Layer 3 of a small transformer language model trained on English Wikipedia (9 layers, counted from 0, width 96).
A neuron's activation on a vector x is squared ReLU(weights . x), where the dot is the dot product.
The model reads these tokens: "E" "O" " " "of " "Indi" "a " "2" "4" "x" "7" ", " "a " "str" "ug" "g" "l" "ing " "n" "ew" "s " "ch" "ann" "el "

The vector x that enters this layer's MLP at each token. A number n stands for (n - 500) times 0.007.
0 "E": 333 367 379 526 686 680 475 375 379 491 653 332 402 551 446 397 616 656 658 499 656 463 542 454 648 396 534 672 310 409 283 528 242 128 366 359 710 544 576 365 685 459 582 472 487 458 559 435 637 407 375 886 555 488 603 386 704 562 470 632 600 637 483 545 595 350 442 507 267 478 295 568 520 442 281 722 472 420 654 593 509 143 168 224 294 555 345 519 625 639 682 435 281 603 544 450
1 "O": 300 536 248 450 768 837 401 299 372 504 625 341 522 506 471 442 662 693 592 509 539 454 545 446 495 350 430 620 258 601 192 627 436 185 356 528 631 657 572 405 622 443 641 455 496 632 702 550 459 406 417 827 577 447 587 580 706 558 399 778 662 820 541 725 567 310 513 288 373 535 388 491 579 309 356 634 580 419 675 652 457 357 300 426 417 586 473 312 660 609 575 458 316 681 591 422
2 " ": 455 678 287 497 885 491 503 245 450 553 595 466 430 397 575 483 580 624 686 596 456 609 585 388 878 424 513 598 288 836 177 406 314 344 348 307 608 505 391 455 428 505 622 600 567 521 578 561 509 437 336 522 605 530 601 658 617 637 371 606 664 701 382 648 429 460 487 308 421 699 561 475 451 658 277 583 379 524 605 495 763 536 352 283 578 459 374 206 716 589 476 313 276 746 544 387
3 "of ": 473 644 467 618 690 719 631 439 578 512 563 607 451 375 493 402 469 428 629 500 509 464 460 257 870 552 531 465 380 772 199 478 351 480 511 232 623 490 318 544 450 337 661 680 519 563 501 570 555 564 478 333 645 446 568 654 545 501 289 756 619 649 494 618 548 442 442 471 401 670 692 509 452 656 187 789 493 503 557 514 537 476 205 339 404 585 462 213 727 679 398 425 127 696 520 216
4 "Indi": 224 674 333 417 593 666 514 279 470 618 588 303 589 415 314 469 439 602 663 305 334 457 495 469 405 336 499 419 367 522 220 455 349 350 576 337 655 478 600 358 305 260 664 479 666 611 573 410 514 461 416 647 630 315 539 566 657 457 456 766 642 508 641 469 316 652 328 345 541 544 387 664 766 520 394 731 473 316 643 689 426 376 443 487 228 507 564 460 864 895 553 349 572 507 672 520
5 "a ": 417 629 233 552 906 534 591 371 486 541 651 462 428 456 648 506 661 683 659 611 276 459 742 425 943 381 449 522 439 799 235 524 322 330 373 373 712 452 427 324 594 488 559 515 544 537 494 658 500 593 297 585 449 388 605 478 612 439 504 564 553 734 450 577 388 476 470 528 402 758 501 560 501 519 250 651 291 602 616 601 669 583 315 323 543 465 334 224 627 641 482 330 261 651 508 337
6 "2": 481 539 488 455 795 749 766 347 495 482 475 347 494 581 403 595 464 678 542 644 458 550 355 587 591 546 416 560 439 622 217 712 286 248 317 411 665 520 527 500 427 466 585 716 712 502 605 597 723 530 255 767 517 404 450 431 477 359 311 626 690 430 462 416 524 468 487 614 486 604 294 443 640 566 119 621 479 603 581 461 597 287 392 284 356 675 335 412 876 528 563 402 216 709 639 386
7 "4": 390 509 499 607 669 744 724 185 395 570 311 372 528 584 515 483 459 642 709 718 532 463 475 432 509 509 539 671 477 660 148 733 301 228 443 478 629 533 390 377 473 440 404 631 787 489 444 554 646 469 273 751 553 451 488 509 642 479 402 514 730 527 600 558 527 563 569 472 576 429 275 516 705 493 166 660 491 529 612 553 571 280 392 221 351 622 306 353 755 464 534 419 154 594 575 329
8 "x": 305 343 571 676 759 476 510 367 263 711 553 583 508 407 473 494 633 664 757 645 429 524 527 380 612 521 421 737 284 470 292 755 138 302 580 497 500 629 313 596 733 449 544 486 792 445 641 406 494 376 444 636 669 539 578 423 591 578 295 585 671 417 626 465 626 414 467 270 409 564 314 563 682 316 226 801 427 628 578 488 574 366 413 366 426 682 470 389 657 602 550 590 245 662 340 396
9 "7": 410 553 361 504 723 781 561 328 320 538 450 462 451 450 457 486 495 656 702 733 577 629 588 617 439 421 482 616 418 715 243 826 356 222 456 443 635 558 406 457 488 480 448 544 588 569 607 494 771 429 369 805 497 482 571 603 575 410 316 600 656 505 748 525 411 633 605 442 602 530 371 523 735 488 216 638 501 511 554 689 670 426 446 219 569 605 332 313 731 510 496 374 129 646 559 173
10 ", ": 447 517 392 562 731 578 660 356 428 463 597 457 302 285 603 372 412 478 678 539 422 561 615 502 974 487 402 551 286 821 265 549 285 403 463 413 614 498 311 459 470 619 498 594 633 328 400 437 419 467 349 566 700 550 557 647 756 577 353 611 748 710 441 609 447 473 407 517 365 614 641 436 588 660 269 615 481 579 605 584 618 576 320 351 398 475 451 275 750 633 428 235 308 703 696 245
11 "a ": 293 641 582 387 890 695 552 312 439 549 584 416 400 432 789 479 554 633 547 560 225 333 588 360 779 551 384 309 526 862 353 522 238 436 435 331 557 510 530 472 582 545 815 508 617 365 463 541 495 607 305 462 408 297 519 429 516 395 541 703 611 613 375 416 555 482 435 565 478 861 483 594 548 565 359 636 394 598 633 532 428 544 229 387 404 404 414 215 698 567 609 398 274 709 487 327
12 "str": 209 365 616 492 726 576 711 264 296 619 502 484 663 538 449 497 479 508 636 452 156 542 417 648 433 557 346 500 265 474 423 633 242 510 713 477 491 618 354 549 487 621 546 533 882 730 653 513 557 549 478 319 388 376 443 581 586 490 475 710 803 574 473 350 418 623 222 442 485 591 375 549 672 470 217 700 631 482 651 406 520 489 478 376 327 688 603 306 597 729 701 477 370 644 778 469
13 "ug": 321 654 425 349 689 629 424 491 323 551 610 441 817 450 420 562 441 698 637 503 394 530 756 551 276 357 448 488 353 524 360 584 238 460 359 314 485 596 359 433 508 578 482 394 960 556 599 467 565 480 719 543 563 585 544 572 864 461 379 793 591 597 409 492 568 626 476 528 428 613 470 500 763 296 512 721 569 427 614 603 657 500 388 329 361 565 244 650 705 526 575 535 173 573 527 218
14 "g": 478 680 455 445 711 490 560 490 462 694 700 472 555 472 433 646 475 803 769 450 390 635 739 437 423 571 591 770 484 539 289 737 301 370 338 574 806 729 218 401 444 530 368 457 769 355 559 687 576 523 489 515 558 594 488 548 605 427 406 572 639 531 566 503 656 383 596 382 515 648 366 527 883 323 415 580 381 364 697 544 630 612 394 192 344 570 384 438 713 540 589 448 227 489 361 266
15 "l": 329 655 426 440 759 621 568 380 500 493 639 650 571 574 397 560 592 541 839 385 431 476 656 530 431 520 466 828 494 562 555 646 304 329 711 562 853 558 212 489 360 585 372 472 524 615 736 610 483 398 437 582 562 482 578 472 655 545 259 619 703 623 649 445 597 560 546 442 584 668 296 661 724 398 315 659 519 413 697 403 604 514 556 284 433 552 489 373 679 507 716 439 36 628 442 266
16 "ing ": 634 703 447 447 813 568 647 293 522 372 619 508 371 517 578 415 674 520 741 370 465 413 744 366 780 607 443 738 319 808 188 467 240 417 543 182 673 508 385 479 416 411 601 711 582 452 624 506 674 457 438 622 613 499 642 819 434 431 346 523 607 578 583 471 535 472 545 574 444 676 550 541 563 421 298 524 358 402 616 561 702 507 492 451 550 509 235 191 646 650 436 448 397 730 436 249
17 "n": 227 556 744 554 687 632 478 303 242 628 570 541 546 329 445 552 409 815 502 425 420 511 407 388 520 524 452 531 376 690 599 707 282 98 429 397 513 585 270 723 506 582 551 485 631 534 539 572 567 492 465 491 529 393 595 548 530 527 433 396 883 605 476 397 750 545 408 419 445 447 331 511 659 656 421 601 456 464 706 515 534 349 478 445 284 584 462 266 728 627 794 405 383 734 867 303
18 "ew": 275 633 588 523 658 559 727 249 501 502 545 183 444 515 458 310 604 722 550 363 594 663 704 362 416 447 500 677 529 575 436 777 348 386 664 397 604 489 482 515 555 384 544 654 479 661 691 610 712 494 514 486 487 401 779 572 645 535 513 643 844 796 587 502 679 591 454 474 447 387 474 569 660 320 237 631 744 550 512 534 565 356 579 295 360 547 314 451 658 495 543 466 192 887 522 368
19 "s ": 506 627 453 471 970 456 708 330 535 507 624 470 346 437 504 530 612 646 692 509 342 420 726 391 830 502 447 690 336 711 204 569 382 339 494 252 721 507 392 382 490 395 665 736 581 438 671 546 616 597 344 556 599 500 590 726 556 494 321 552 670 674 433 528 533 432 313 355 344 708 561 539 521 467 289 536 383 494 657 464 689 587 463 339 578 523 350 286 707 486 486 300 366 818 478 359
20 "ch": 176 294 804 286 476 538 577 382 299 492 612 379 510 566 350 564 450 534 581 439 387 595 513 567 623 531 599 578 422 720 396 700 188 347 624 186 614 467 134 517 492 476 709 419 693 381 597 514 606 726 570 598 487 387 576 496 584 432 346 497 758 720 476 446 368 585 467 507 459 483 444 451 554 539 423 755 621 525 558 361 610 463 374 378 116 621 284 448 760 544 640 518 283 731 686 430
21 "ann": 262 430 386 523 660 587 443 422 175 739 488 441 615 574 311 323 365 862 602 438 422 779 469 423 369 631 533 637 417 762 385 767 282 247 769 529 471 591 465 475 423 299 493 521 677 718 577 439 563 501 551 819 624 476 549 354 664 489 438 533 544 668 509 477 564 551 358 292 403 484 299 610 710 487 435 551 434 469 746 424 661 577 670 546 556 631 450 463 719 640 578 272 337 521 596 226
22 "el ": 422 493 347 430 887 613 627 268 502 588 619 459 527 383 597 418 603 654 701 504 425 520 718 527 778 506 625 653 338 827 167 636 154 322 450 200 638 631 459 330 485 411 440 645 563 430 674 545 523 559 443 572 574 508 643 557 560 573 523 519 544 653 406 489 445 587 454 430 436 727 613 543 425 476 286 614 376 582 539 589 663 715 463 274 525 395 277 355 572 625 499 444 191 704 442 181

Each question shows the input weights of one neuron of the MLP. A number n stands for (n - 500) times 0.00086.

n376: 578 520 547 567 305 632 354 541 610 469 372 711 528 654 290 609 633 448 427 652 520 403 358 540 509 617 516 602 467 451 561 563 387 486 494 398 473 644 605 601 382 436 432 530 487 417 592 554 323 480 688 460 628 490 447 423 473 380 446 458 450 577 548 542 580 394 510 481 520 158 481 524 670 605 378 545 231 586 561 415 434 473 640 551 520 536 350 400 628 524 438 218 554 645 478 528
On which token does it fire most, and how strongly? 21 "ann", at about 0.78

n107: 716 690 602 510 616 523 686 526 651 676 444 621 380 460 633 633 547 467 350 389 518 452 565 413 609 493 387 319 565 483 570 453 465 530 634 506 582 486 477 599 594 453 546 682 667 571 477 485 380 507 731 593 392 663 486 434 594 433 342 526 788 525 510 311 486 418 485 630 528 416 497 623 117 365 518 480 570 612 390 426 357 409 666 392 509 671 710 459 436 340 554 368 538 395 330 564
Its three highest activations, in order, are on tokens 19 "s ", 3 "of ", 11 "a "

n289: 336 444 412 441 392 503 301 574 469 371 461 656 621 487 693 461 603 568 673 468 396 510 555 490 549 432 533 631 576 529 447 490 577 515 481 273 707 473 475 591 638 262 625 449 299 448 401 521 434 442 497 430 487 616 554 323 414 691 487 654 713 486 655 433 397 475 679 339 452 433 588 379 440 629 462 284 577 506 444 344 575 469 497 510 658 667 665 665 602 454 387 493 655 363 427 545
On which token does it fire most? 2 " "

n249: 545 430 594 632 262 382 497 363 561 382 568 487 293 526 335 670 503 528 383 316 639 386 479 580 559 517 471 397 541 602 414 503 510 570 516 530 321 291 422 436 375 405 591 394 417 564 324 612 396 266 393 560 597 586 425 507 514 436 736 371 477 601 634 691 383 409 553 453 446 545 565 507 277 429 309 594 322 542 566 571 473 537 635 550 538 408 382 409 490 514 645 596 299 400 629 668
On which token does it fire most, and how strongly? 5 "a ", at about 0.022

n201: 480 541 481 462 379 432 463 435 455 712 472 503 659 618 818 538 334 508 452 469 540 333 316 444 532 776 379 512 470 333 487 587 464 483 519 438 387 545 536 487 369 725 510 357 460 443 422 460 470 463 592 426 453 419 560 480 406 592 459 396 393 611 609 428 664 537 650 617 480 553 643 631 361 675 304 643 449 592 734 546 388 702 551 352 600 526 574 538 430 593 475 597 516 510 707 447
On which token does it fire most? 17 "n"

n210: 509 578 361 389 301 532 552 486 669 413 595 551 357 272 568 554 464 523 377 493 567 421 444 364 526 483 298 458 472 416 544 486 398 577 529 389 427 443 443 703 461 532 442 486 408 437 484 578 394 566 593 458 493 237 483 677 437 589 450 433 444 207 646 435 342 458 290 425 417 620 304 417 669 497 413 634 489 542 546 724 313 412 470 513 401 632 736 411 372 482 438 622 473 300 747 490
On which token does it fire most? 4 "Indi"

n280: 610 729 444 435 392 560 418 544 621 461 590 497 538 437 516 503 642 462 260 387 431 343 451 511 500 512 468 598 447 394 408 512 551 555 532 383 492 324 492 624 509 420 485 604 525 627 549 580 559 574 542 591 451 488 674 687 528 421 565 350 558 381 355 719 587 506 554 539 365 566 544 382 300 622 454 399 484 503 506 552 579 608 743 354 402 362 551 343 485 535 381 661 524 386 527 590
On which token does it fire most? 16 "ing "

n361: 510 362 436 232 458 441 441 410 629 525 567 445 359 552 467 512 440 394 653 414 661 436 755 655 613 433 515 478 560 548 542 440 290 507 414 595 471 831 558 414 552 522 559 667 403 471 615 651 496 596 687 504 489 381 571 407 472 699 496 321 305 367 417 504 648 624 345 259 660 385 698 640 585 567 556 289 520 552 464 669 792 496 186 600 718 283 518 670 643 512 669 539 691 465 627 504
On which token does it fire most, and how strongly? 22 "el ", at about 1.1

n147: 589 426 640 506 688 521 670 621 624 603 380 485 409 436 416 439 441 475 356 410 530 503 622 466 226 510 478 537 599 485 347 668 346 533 725 642 494 650 548 474 728 558 713 480 427 500 436 531 573 684 645 537 506 478 412 607 513 671 733 542 422 480 431 603 464 491 682 606 382 644 550 463 446 507 543 491 534 565 346 578 376 589 547 363 528 376 470 400 578 537 652 414 642 455 567 655
On which token does it fire most, and how strongly? 18 "ew", at about 0.28

n206: 471 599 602 636 429 350 391 472 473 454 546 503 671 469 445 590 434 399 426 298 640 506 520 466 570 566 330 522 388 306 445 540 717 497 409 592 555 474 583 470 651 491 536 446 445 527 472 509 395 476 413 675 586 480 316 500 270 675 490 386 462 691 387 310 849 352 452 503 653 613 535 455 533 317 607 561 600 564 360 394 380 530 526 425 477 574 335 350 443 542 554 252 494 405 497 547
On which token does it fire most? 1 "O"

n10: 599 567 476 310 552 371 490 605 477 706 607 627 332 743 417 591 421 360 359 565 337 625 478 497 503 529 423 582 618 534 521 606 650 429 750 494 500 206 477 471 665 429 435 595 481 402 750 680 552 496 527 330 455 390 296 526 684 680 493 517 659 266 424 596 448 524 597 532 599 258 619 614 415 522 445 490 504 443 466 750 260 540 630 277 509 525 500 597 540 511 434 663 500 475 514 490
Its two highest activations, in order, are on tokens 18 "ew", 15 "l"

n88: 410 493 287 497 463 366 604 602 693 470 446 418 362 434 546 510 443 505 394 642 624 436 323 434 701 525 515 620 591 569 628 339 531 620 554 489 450 528 450 503 491 500 576 487 572 701 596 525 490 722 456 545 558 512 516 503 274 538 509 473 573 409 430 397 432 532 608 666 582 347 721 573 525 456 465 526 595 403 464 522 577 468 342 727 459 296 458 406 359 533 618 622 497 378 419 261
On which token does it fire most, and how strongly? 3 "of ", at about 0.27

n113: 560 500 380 601 558 604 470 459 296 485 451 457 476 621 541 366 551 587 528 497 500 486 504 527 274 528 510 595 544 570 566 428 306 521 578 676 411 507 379 464 534 276 489 532 387 536 712 341 522 540 417 332 680 678 539 390 265 578 631 384 367 555 543 599 685 510 360 539 168 359 541 616 434 479 367 493 507 403 426 400 568 656 615 448 781 640 480 749 482 407 490 465 594 658 364 598
On which token does it fire most, and how strongly? 21 "ann", at about 2.9

n5: 604 353 463 700 544 539 598 576 481 540 309 349 527 424 486 624 464 529 531 374 703 577 793 660 390 444 527 418 649 376 364 592 507 351 533 544 458 364 574 587 398 591 233 521 432 421 470 506 486 631 539 428 613 422 528 425 486 268 278 242 467 457 538 665 443 658 493 421 460 503 520 547 493 531 482 548 274 500 489 465 311 745 439 623 663 664 562 367 405 555 454 432 571 575 732 470
Its two highest activations, in order, are on tokens 9 "7", 21 "ann"

n92: 596 512 567 418 509 551 624 557 497 542 545 598 482 771 431 351 583 594 618 537 314 442 537 631 515 400 450 597 376 491 604 567 399 568 480 503 494 547 622 633 560 358 560 381 392 442 526 450 485 531 430 477 564 598 381 407 442 428 576 640 650 447 483 458 475 632 563 458 551 246 658 500 533 564 302 419 353 556 469 337 609 729 641 553 566 470 597 570 485 484 618 663 671 461 550 503
Its two highest activations, in order, are on tokens 12 "str", 21 "ann"

n247: 709 528 669 378 523 576 509 342 466 564 382 509 376 545 588 567 516 494 601 616 597 516 685 490 610 534 461 542 583 551 632 291 663 625 625 554 594 550 376 561 567 326 272 663 545 531 653 497 503 397 393 459 645 351 548 396 641 450 592 544 529 299 531 380 558 466 626 356 491 341 510 309 464 507 531 431 699 580 660 321 388 494 444 632 611 778 462 345 367 489 487 371 434 417 639 641
On which token does it fire most? 7 "4"

n336: 561 393 312 506 378 470 583 464 609 670 440 626 564 458 484 394 581 428 461 497 678 527 481 735 725 399 421 464 642 699 488 545 578 478 611 534 523 416 584 453 578 568 462 385 432 308 518 597 523 631 547 441 539 497 465 571 593 525 503 626 482 649 520 534 632 556 330 559 466 500 576 616 664 256 637 564 523 312 441 503 290 486 522 636 341 500 559 367 580 407 669 683 608 522 512 506
On which token does it fire most? 1 "O"

n243: 494 565 456 359 633 537 408 793 567 478 504 539 548 593 705 603 416 461 461 587 663 524 661 400 531 532 449 550 586 384 420 486 361 409 624 576 327 593 545 430 383 669 359 173 381 686 270 444 417 507 536 533 429 306 578 388 579 511 575 398 470 373 481 591 518 431 577 538 528 457 370 759 493 645 333 402 416 636 580 511 443 423 311 700 399 610 474 432 290 426 480 531 438 441 832 544
On which token does it fire most? 0 "E"

n197: 474 581 607 389 544 457 588 632 432 665 493 488 421 549 497 466 509 467 544 370 487 403 636 494 610 800 469 488 543 537 426 434 378 214 389 553 452 455 428 318 423 472 490 556 360 592 491 375 357 553 403 574 531 257 228 436 573 597 367 464 500 406 584 497 543 473 524 555 410 451 535 353 359 670 408 467 588 660 419 562 421 557 659 692 542 608 635 709 326 592 466 548 433 632 596 578
Its three highest activations, in order, are on tokens 10 ", ", 6 "2", 21 "ann"

n72: 621 466 493 813 365 587 352 435 597 434 410 469 446 416 508 624 598 416 516 458 606 624 380 337 457 426 368 570 564 320 565 395 387 633 479 414 592 348 646 585 416 604 309 466 561 413 657 603 640 496 376 632 722 210 329 519 530 430 550 531 521 583 473 438 575 449 550 332 330 556 432 271 627 641 649 408 481 529 405 496 485 716 493 612 404 448 663 557 560 601 426 384 352 675 370 848
On which token does it fire most? 4 "Indi"

n231: 396 581 486 556 573 456 560 556 555 534 576 513 583 348 735 388 626 521 448 466 625 407 424 406 304 536 783 666 507 507 542 391 404 478 419 689 400 690 635 457 660 587 575 489 401 360 585 525 456 525 447 534 637 619 612 482 478 575 646 537 322 687 408 599 694 736 348 504 560 537 763 387 546 507 634 513 644 462 626 332 601 372 507 317 711 489 392 668 529 376 367 521 399 327 275 418
Its two highest activations, in order, are on tokens 22 "el ", 13 "ug"

n222: 576 543 469 453 377 605 494 294 593 409 385 612 602 476 417 433 482 516 504 473 598 595 321 563 623 446 358 706 441 407 478 400 696 330 545 466 550 378 415 471 746 374 465 448 303 535 479 548 461 614 369 329 317 525 471 355 529 529 460 595 421 477 432 478 396 417 487 348 426 621 503 564 469 564 310 296 381 531 362 570 529 529 821 597 555 587 524 472 484 530 616 453 416 563 607 597
Its two highest activations, in order, are on tokens 2 " ", 5 "a "

n282: 561 249 462 680 423 346 710 492 566 519 634 564 535 387 560 565 666 430 419 351 366 437 633 534 612 344 444 503 515 544 429 644 443 403 558 526 207 500 577 438 631 599 334 262 347 592 582 665 333 478 659 439 517 504 347 440 622 489 391 251 642 645 457 590 415 399 568 723 481 685 693 489 461 504 555 409 605 417 624 692 434 341 539 482 346 606 510 385 515 348 580 732 504 389 425 521
Its two highest activations, in order, are on tokens 5 "a ", 10 ", "

n76: 646 255 602 448 449 753 345 415 645 536 394 613 418 547 354 274 568 611 455 589 587 398 656 509 596 547 557 411 407 503 402 541 519 503 461 573 506 503 362 494 429 494 313 576 439 625 583 481 423 487 535 659 569 558 491 449 614 444 539 634 551 423 526 608 541 561 672 435 422 450 436 362 365 534 364 419 358 610 693 491 604 540 695 466 457 396 368 575 576 428 452 586 701 457 491 667
On which token does it fire most? 7 "4"

n345: 519 666 455 584 572 532 659 642 449 385 500 592 530 553 255 416 465 526 686 506 487 485 399 488 539 481 419 576 804 352 403 657 427 492 418 494 371 624 808 522 585 430 627 331 281 458 482 589 592 686 558 547 618 473 509 560 585 608 542 506 494 510 546 390 304 512 625 564 511 447 548 575 381 627 391 463 506 465 478 643 506 571 590 515 519 329 602 423 285 442 497 530 437 552 464 459
Its two highest activations, in order, are on tokens 9 "7", 22 "el "

n164: 525 396 728 588 298 598 370 351 484 471 234 758 345 497 507 471 527 435 667 347 554 557 659 500 513 639 574 447 557 549 476 376 531 551 265 672 565 408 439 503 500 307 385 486 432 500 549 427 511 560 448 566 473 534 546 536 461 445 270 562 513 400 497 621 500 490 554 358 596 401 203 438 586 490 317 348 349 607 385 657 496 503 401 592 573 363 277 597 433 445 487 390 694 493 247 493
Its three highest activations, in order, are on tokens 7 "4", 9 "7", 16 "ing "

n101: 596 602 548 387 647 537 658 521 554 493 430 518 343 416 441 614 412 344 382 626 554 297 534 357 411 444 541 685 480 385 506 584 444 571 431 527 380 506 619 516 340 382 543 250 317 416 622 584 473 705 460 410 655 442 420 310 369 339 635 552 453 622 318 526 544 488 435 484 497 397 481 562 474 454 406 558 667 404 599 659 596 470 803 571 494 626 475 551 700 465 443 419 448 608 588 632
Its three highest activations, in order, are on tokens 18 "ew", 6 "2", 19 "s "

n304: 703 510 597 472 362 741 555 416 415 493 442 503 572 580 443 727 330 413 435 407 669 254 474 436 665 584 356 525 517 543 532 490 625 556 429 538 455 417 375 587 288 476 629 490 241 450 331 554 464 411 560 628 543 614 448 593 615 465 371 482 488 507 506 567 381 473 288 510 437 567 660 527 417 390 461 533 698 534 557 545 415 539 487 668 582 507 482 525 631 272 540 459 652 634 541 358
On which token does it fire most, and how strongly? 3 "of ", at about 0.66

n71: 373 609 463 609 556 551 296 413 401 304 368 610 516 430 350 510 668 349 379 275 408 399 458 349 515 647 509 418 330 440 400 601 449 511 367 635 441 302 400 452 582 395 586 435 395 448 455 360 588 575 405 578 500 371 474 490 432 497 407 435 515 612 653 522 445 595 729 598 562 687 676 335 352 413 452 405 424 542 566 442 374 550 494 506 519 365 452 518 532 544 457 667 575 491 343 473
Its three highest activations, in order, are on tokens 16 "ing ", 11 "a ", 3 "of "

n365: 565 527 628 334 484 450 575 687 476 560 412 611 484 396 614 441 503 562 407 437 548 407 551 538 436 567 625 475 606 466 497 510 283 620 541 425 639 712 595 467 579 491 460 571 418 412 547 398 391 222 419 390 624 627 356 421 507 464 455 519 490 459 604 652 95 435 538 391 364 330 565 573 529 547 352 438 397 523 435 613 396 582 695 618 601 426 625 727 631 448 621 575 422 684 415 494
On which token does it fire most, and how strongly? 22 "el ", at about 0.048

n109: 439 571 482 537 448 642 450 589 606 710 627 421 472 518 602 487 575 532 542 539 568 361 321 310 545 390 546 395 419 447 463 442 344 364 536 333 477 379 564 478 503 447 604 417 287 655 566 494 571 359 526 542 464 525 579 442 689 553 387 462 590 591 575 481 519 635 526 669 447 429 378 388 398 500 465 442 533 530 315 509 379 523 611 478 541 627 693 406 557 180 572 742 555 279 435 458
Its three highest activations, in order, are on tokens 0 "E", 1 "O", 18 "ew"

n208: 642 750 415 347 302 571 417 269 581 363 522 519 626 442 642 514 701 684 485 390 441 513 410 645 503 517 464 244 521 436 477 531 598 438 377 375 642 413 525 718 659 490 527 493 647 615 213 461 563 438 605 394 438 560 538 493 275 558 583 430 464 486 541 652 657 548 263 561 503 358 477 482 470 391 335 582 641 371 532 432 490 478 600 510 621 534 567 654 521 461 493 503 347 436 614 467
On which token does it fire most, and how strongly? 13 "ug", at about 0.24

n219: 517 484 533 324 430 345 612 691 509 456 389 474 727 581 447 368 497 340 405 376 500 579 481 297 320 380 198 584 545 604 534 445 422 459 488 494 482 599 491 317 503 503 632 519 403 589 623 345 413 474 353 694 669 348 423 585 577 692 515 494 433 416 637 481 581 385 569 591 500 524 577 407 432 500 637 444 500 531 405 643 605 413 463 568 522 322 497 409 436 609 473 550 497 550 540 618
Its two highest activations, in order, are on tokens 1 "O", 4 "Indi"

n185: 635 314 308 489 644 536 647 468 632 326 715 631 463 406 703 444 664 545 202 566 539 654 383 778 437 370 496 493 582 540 556 570 375 480 529 448 575 583 532 641 420 460 435 411 484 563 355 530 547 426 543 659 390 440 481 559 605 687 545 286 522 508 430 455 312 375 377 807 775 330 381 605 447 300 508 188 674 423 449 627 504 574 511 549 444 542 532 471 303 608 617 402 575 345 383 288
On which token does it fire most? 9 "7"

n199: 555 704 570 310 362 716 526 439 778 449 172 436 446 556 706 504 374 418 604 543 429 327 546 438 503 559 560 757 351 484 592 391 579 470 338 537 623 595 417 608 553 477 500 518 511 399 365 561 354 528 568 467 457 595 507 536 352 396 510 626 523 614 235 438 582 561 421 531 457 447 503 449 490 430 433 407 493 610 683 507 657 408 619 701 410 619 497 487 279 398 467 719 476 462 445 308
On which token does it fire most? 16 "ing "

n146: 575 558 521 546 540 524 509 566 428 543 673 407 555 658 359 362 512 731 377 236 674 316 567 461 561 626 430 509 545 618 444 513 512 535 389 540 690 614 552 494 602 476 299 586 293 592 384 517 432 612 298 488 313 506 668 558 564 666 543 415 428 649 526 466 442 491 396 581 466 568 445 374 546 554 538 450 490 619 529 651 478 656 647 525 626 500 536 443 437 441 362 460 626 453 494 611
On which token does it fire most, and how strongly? 5 "a ", at about 0.83

n226: 606 810 250 625 623 547 515 805 474 544 303 527 356 469 474 366 520 569 472 429 547 710 496 449 302 492 556 484 669 325 423 387 325 408 484 452 546 492 344 479 582 728 640 687 373 504 410 644 525 370 485 364 453 383 679 475 508 713 836 446 374 225 504 594 117 454 278 390 584 730 700 370 115 475 454 534 509 572 377 459 454 598 464 451 482 492 446 433 296 288 532 447 500 484 447 642
On which token does it fire most? 2 " "

n29: 494 426 705 522 626 463 414 650 548 465 628 470 497 373 510 658 556 354 660 500 597 425 350 515 572 490 431 438 373 592 574 417 532 494 637 620 369 596 533 660 447 359 513 576 503 476 308 468 728 477 424 411 675 516 424 355 490 542 608 424 346 564 482 448 463 278 283 464 517 599 291 387 487 461 533 527 551 546 557 500 572 197 532 545 517 395 432 594 731 435 359 497 596 393 269 572
On which token does it fire most? 8 "x"

n242: 553 515 381 800 478 694 644 703 418 437 544 816 351 539 516 465 564 424 442 243 542 500 435 461 475 496 395 571 381 489 673 260 607 545 233 429 382 327 476 567 514 546 306 368 415 704 305 595 423 428 374 475 339 533 455 477 519 437 380 542 712 442 303 467 370 371 504 285 540 535 569 280 555 545 670 573 516 526 624 519 462 575 350 346 513 598 673 486 659 437 321 456 434 315 471 432
On which token does it fire most, and how strongly? 3 "of ", at about 1

n85: 633 355 456 238 247 614 577 664 649 535 639 451 471 655 425 510 453 448 423 422 577 431 577 444 516 523 475 416 520 518 400 503 539 525 516 312 509 388 440 340 615 598 529 397 524 637 680 509 510 457 363 506 516 677 787 544 480 568 576 333 491 453 633 357 353 509 500 526 549 450 573 510 387 599 328 360 436 497 669 451 381 536 596 539 639 658 482 610 540 510 600 432 420 400 732 309
On which token does it fire most, and how strongly? 20 "ch", at about 0.22